Layer 3 of a small transformer language model trained on English Wikipedia (12 layers, counted from 0, width 128).
A neuron adds its activation times its output weights to the MLP's output. To switch it off is to set its activation to zero at one token and run the rest of the model.

Output weights of the MLP neurons that the questions are about. A number n stands for (n - 500) times 0.00057.
n0: 531,460,363,487,517,414,806,342,392,632,718,422,374,392,336,327,571,596,586,496,427,539,478,566,639,601,586,678,325,416,482,431,426,618,296,649,531,599,448,307,536,504,500,388,509,591,626,307,418,539,361,545,474,873,592,234,470,373,356,576,636,385,701,447,500,651,693,328,439,504,482,594,624,242,646,435,446,578,416,500,538,509,533,438,478,623,335,375,701,448,586,469,437,447,560,710,614,403,251,535,580,597,708,817,597,487,778,845,336,263,351,500,24,517,324,500,632,377,465,816,431,137,548,250,540,798,363,487
n98: 517,483,238,517,396,311,615,351,415,326,422,402,485,462,590,153,824,336,682,290,480,423,437,735,500,451,754,525,383,210,405,675,627,389,441,620,595,534,532,524,335,328,429,302,629,565,661,765,528,427,703,694,617,472,559,325,504,529,623,251,496,500,542,459,647,512,570,533,733,480,487,746,593,667,678,520,582,593,334,460,388,576,508,475,404,355,557,528,552,648,460,395,618,195,645,480,500,359,421,525,550,472,480,530,619,186,570,540,562,434,566,352,735,621,305,647,459,484,615,508,662,309,202,464,645,632,480,233
n183: 496,456,829,605,674,477,329,589,622,548,389,528,663,598,563,593,584,337,391,587,370,504,464,436,455,607,492,524,535,464,440,312,334,439,292,674,492,341,758,664,345,258,492,574,637,516,484,622,280,688,447,575,711,337,378,504,536,425,603,595,464,361,504,436,427,504,329,596,618,469,435,36,422,450,426,504,530,484,540,659,739,422,610,328,645,616,449,245,446,421,481,504,307,580,527,668,439,636,431,261,464,523,585,595,512,454,330,680,544,456,106,742,422,383,404,623,532,436,437,450,680,614,465,551,604,818,535,591
n327: 518,356,526,504,454,682,607,432,504,470,543,676,605,602,124,676,487,582,411,383,491,658,588,543,252,569,674,633,572,500,483,509,560,351,665,592,556,487,568,381,571,422,681,636,572,354,527,268,521,257,469,324,585,229,587,300,423,310,474,653,387,500,858,517,434,405,387,548,470,391,298,301,716,487,432,624,377,176,252,297,160,656,686,226,465,540,517,679,538,496,314,734,360,608,563,583,788,587,640,418,654,276,475,357,563,588,436,500,513,465,491,539,455,365,583,696,261,414,663,525,589,620,872,513,361,742,513,539
n393: 421,522,443,364,744,610,547,411,577,552,608,444,532,438,461,562,329,465,445,833,530,196,146,587,380,556,560,405,657,548,574,385,522,400,599,635,552,772,389,649,554,937,624,564,376,478,424,525,564,560,375,529,462,309,521,617,470,548,227,641,756,142,686,268,447,637,591,631,534,576,513,419,232,555,636,620,756,577,687,648,555,390,488,513,570,685,435,620,428,656,623,411,434,313,390,479,446,365,667,535,575,338,348,518,429,647,651,425,425,105,339,392,208,442,382,458,644,452,694,496,415,517,290,381,601,621,301,214
n491: 452,215,590,725,446,704,702,650,517,551,436,500,448,417,605,656,491,649,412,585,492,589,383,479,404,619,412,356,325,367,526,450,483,406,585,281,150,689,323,487,575,564,465,634,521,305,386,287,475,593,430,395,643,675,549,422,704,543,521,459,675,442,487,577,600,541,641,513,403,690,383,487,291,446,517,576,459,353,556,800,314,533,708,354,643,482,568,243,479,343,458,897,528,491,321,594,570,354,322,487,509,742,724,115,442,496,288,623,487,735,385,385,739,573,487,241,299,338,479,629,466,787,504,404,728,577,292,534
n508: 531,582,232,320,212,553,632,207,705,245,695,542,593,626,435,266,492,811,519,588,587,329,629,577,536,335,557,504,305,299,407,527,515,548,790,358,312,654,568,526,338,393,582,455,379,427,710,426,481,644,381,656,303,364,696,396,408,554,685,496,284,597,587,647,406,474,531,469,550,459,562,349,662,448,587,660,441,659,527,496,575,523,386,585,363,576,596,697,383,542,719,465,581,539,538,459,619,488,488,380,449,518,504,432,504,411,439,467,710,450,573,442,484,285,256,496,461,685,443,474,527,401,751,526,589,573,553,381

Each question names a token from some text and the token that comes next. It shows the activations a of the neurons there, in the order above. A number n stands for (n - 500) times 0.11.

Then comes g, the gradient of the next token's log-probability with respect to the MLP's output, scaled to length 1. A neuron's effect is roughly proportional to its activation times (output weights . g). A number n stands for (n - 500) times 0.00081.

"er", then " ("
a: 499,516,508,500,503,502,502
g: 770,581,503,586,527,547,210,461,508,276,482,488,496,441,570,432,536,313,434,423,446,499,328,466,420,547,322,641,562,551,439,369,481,442,407,603,676,622,715,678,431,556,367,368,542,718,594,678,542,595,560,374,619,424,416,596,561,578,560,255,422,402,633,569,580,525,608,466,586,510,408,447,591,584,642,516,595,503,435,550,422,478,564,472,460,583,440,421,574,736,517,473,573,513,436,457,315,486,377,356,413,427,534,400,653,441,462,494,527,582,512,629,225,480,404,441,391,260,284,701,635,487,444,596,690,462,490,574
Which neuron, switched off, lowers the next token's probability most? n98

"9", then " |"
a: 500,502,500,500,503,669,470
g: 728,216,457,439,580,530,407,407,247,452,530,622,347,495,518,472,358,424,553,535,548,525,378,299,446,728,747,352,555,521,555,402,615,550,246,400,387,453,370,610,568,412,558,614,529,440,604,417,575,584,388,492,428,558,639,522,590,406,544,457,423,417,554,345,522,360,448,94,585,463,511,463,482,551,540,468,408,469,521,474,443,545,628,551,464,509,428,595,408,539,446,559,496,467,469,454,437,609,442,527,468,643,704,496,616,598,325,648,531,477,384,819,440,703,675,520,526,553,456,604,663,504,439,587,675,483,474,546
Which neuron, switched off, lowers the next token's probability most? n491

" |", then " 18"
a: 341,525,477,500,445,500,527
g: 443,400,426,424,528,521,367,408,511,638,495,591,359,652,654,548,485,494,287,667,461,586,517,625,829,439,440,583,673,448,697,367,496,419,514,420,490,496,566,515,474,850,438,463,444,450,569,523,374,612,297,431,545,382,460,503,410,644,770,515,500,456,477,388,360,512,542,362,507,592,470,409,366,477,539,520,511,590,413,459,496,345,580,593,425,534,515,684,728,535,608,466,493,647,568,288,346,493,490,364,413,503,547,581,558,436,440,471,423,275,464,314,429,427,504,533,425,590,372,443,872,546,605,550,582,409,432,568
Which neuron, switched off, raises the next token's probability most? n393

"ic", then "s."
a: 500,499,500,499,497,490,541
g: 382,384,643,523,344,409,516,448,499,417,673,318,633,455,702,527,417,405,376,624,738,494,555,515,454,367,471,568,596,781,338,611,507,502,428,486,569,490,546,425,516,561,625,493,448,673,585,508,629,579,455,400,390,600,364,529,480,478,393,318,561,448,396,548,777,552,497,438,363,316,556,578,608,426,329,498,383,587,482,403,515,550,311,641,322,524,610,351,524,330,564,709,427,576,602,679,541,422,476,296,452,383,482,609,570,382,476,597,392,639,584,703,661,507,475,309,542,352,636,549,484,404,373,616,566,375,489,518
Which neuron, switched off, raises the next token's probability most? n508

" |", then " M"
a: 329,498,491,499,494,500,536
g: 673,390,420,469,633,429,376,645,503,419,652,494,516,632,430,533,453,386,540,372,587,701,346,442,570,351,270,396,515,549,496,335,389,495,616,411,378,408,702,469,384,469,445,691,525,493,615,575,565,673,458,448,573,645,556,377,635,412,435,364,415,554,584,360,354,375,427,507,646,501,835,665,462,611,592,737,502,680,477,532,328,244,374,582,548,514,551,515,341,607,533,486,550,511,407,619,648,505,472,558,349,520,341,457,502,404,606,461,568,417,515,552,376,523,442,454,476,396,597,545,286,488,317,646,563,529,573,655
Which neuron, switched off, lowers the next token's probability most? n0

" |", then "\n"
a: 446,504,491,502,493,500,538
g: 544,451,369,219,379,559,622,335,498,488,641,452,609,403,513,523,499,584,672,417,538,469,397,448,220,617,425,481,559,664,439,663,420,719,482,529,335,358,577,430,496,505,674,374,386,640,539,512,546,466,587,527,387,454,454,340,573,435,492,592,262,457,594,580,706,541,318,491,463,446,589,598,692,610,634,542,462,400,537,406,472,708,497,432,505,411,419,371,358,511,287,561,525,481,321,667,682,617,582,502,518,477,431,689,501,547,715,590,455,444,430,605,497,506,474,591,533,663,525,603,176,388,411,433,548,425,552,509
Which neuron, switched off, raises the next token's probability most? n0

" |", then " 20"
a: 34,455,501,500,502,628,502
g: 316,539,386,504,468,511,323,470,473,689,415,435,497,682,580,674,385,405,335,564,587,558,490,594,471,485,661,588,578,324,730,659,502,527,399,626,584,537,574,664,422,498,687,481,347,504,592,559,432,523,339,563,453,507,558,480,392,824,461,639,480,358,673,565,384,574,421,486,492,590,427,485,402,599,310,512,375,394,510,411,577,379,446,632,579,552,522,481,403,366,634,597,366,462,485,353,440,555,314,323,645,458,672,646,460,535,305,518,536,377,554,634,516,585,613,386,525,485,300,455,742,534,430,402,401,505,256,559
Which neuron, switched off, lowers the next token's probability most? n0

"|", then " 2"
a: 335,490,493,505,456,497,496
g: 563,546,398,362,383,594,572,629,343,603,480,456,427,407,597,440,449,254,553,696,369,582,499,464,451,470,604,535,611,619,467,559,459,485,453,557,435,460,442,542,631,449,472,452,458,475,556,649,641,565,440,482,516,471,463,574,356,452,833,719,593,561,684,413,491,395,362,206,406,576,489,382,399,574,529,452,314,480,598,433,554,463,597,667,512,526,564,519,639,373,551,577,461,446,425,473,383,543,324,262,626,528,795,415,471,466,278,459,540,439,556,747,640,532,578,331,320,509,374,583,790,487,540,501,501,493,441,390
Which neuron, switched off, lowers the next token's probability most? n0

"\"", then "."
a: 502,494,425,501,500,488,488
g: 359,458,422,595,407,638,814,538,308,394,484,356,559,484,483,396,364,411,480,432,351,460,582,454,460,630,517,602,629,633,481,365,551,511,461,454,391,539,480,543,665,454,724,298,426,446,449,448,634,584,585,413,303,563,455,471,493,483,557,363,506,606,526,813,376,488,555,392,284,302,448,458,520,511,580,481,457,541,406,390,531,666,555,651,553,437,603,352,415,351,597,834,489,505,510,478,570,247,470,662,744,511,552,525,549,584,457,540,517,603,598,596,531,484,539,501,535,429,596,325,445,665,396,610,384,596,322,462
Which neuron, switched off, lowers the next token's probability most? n183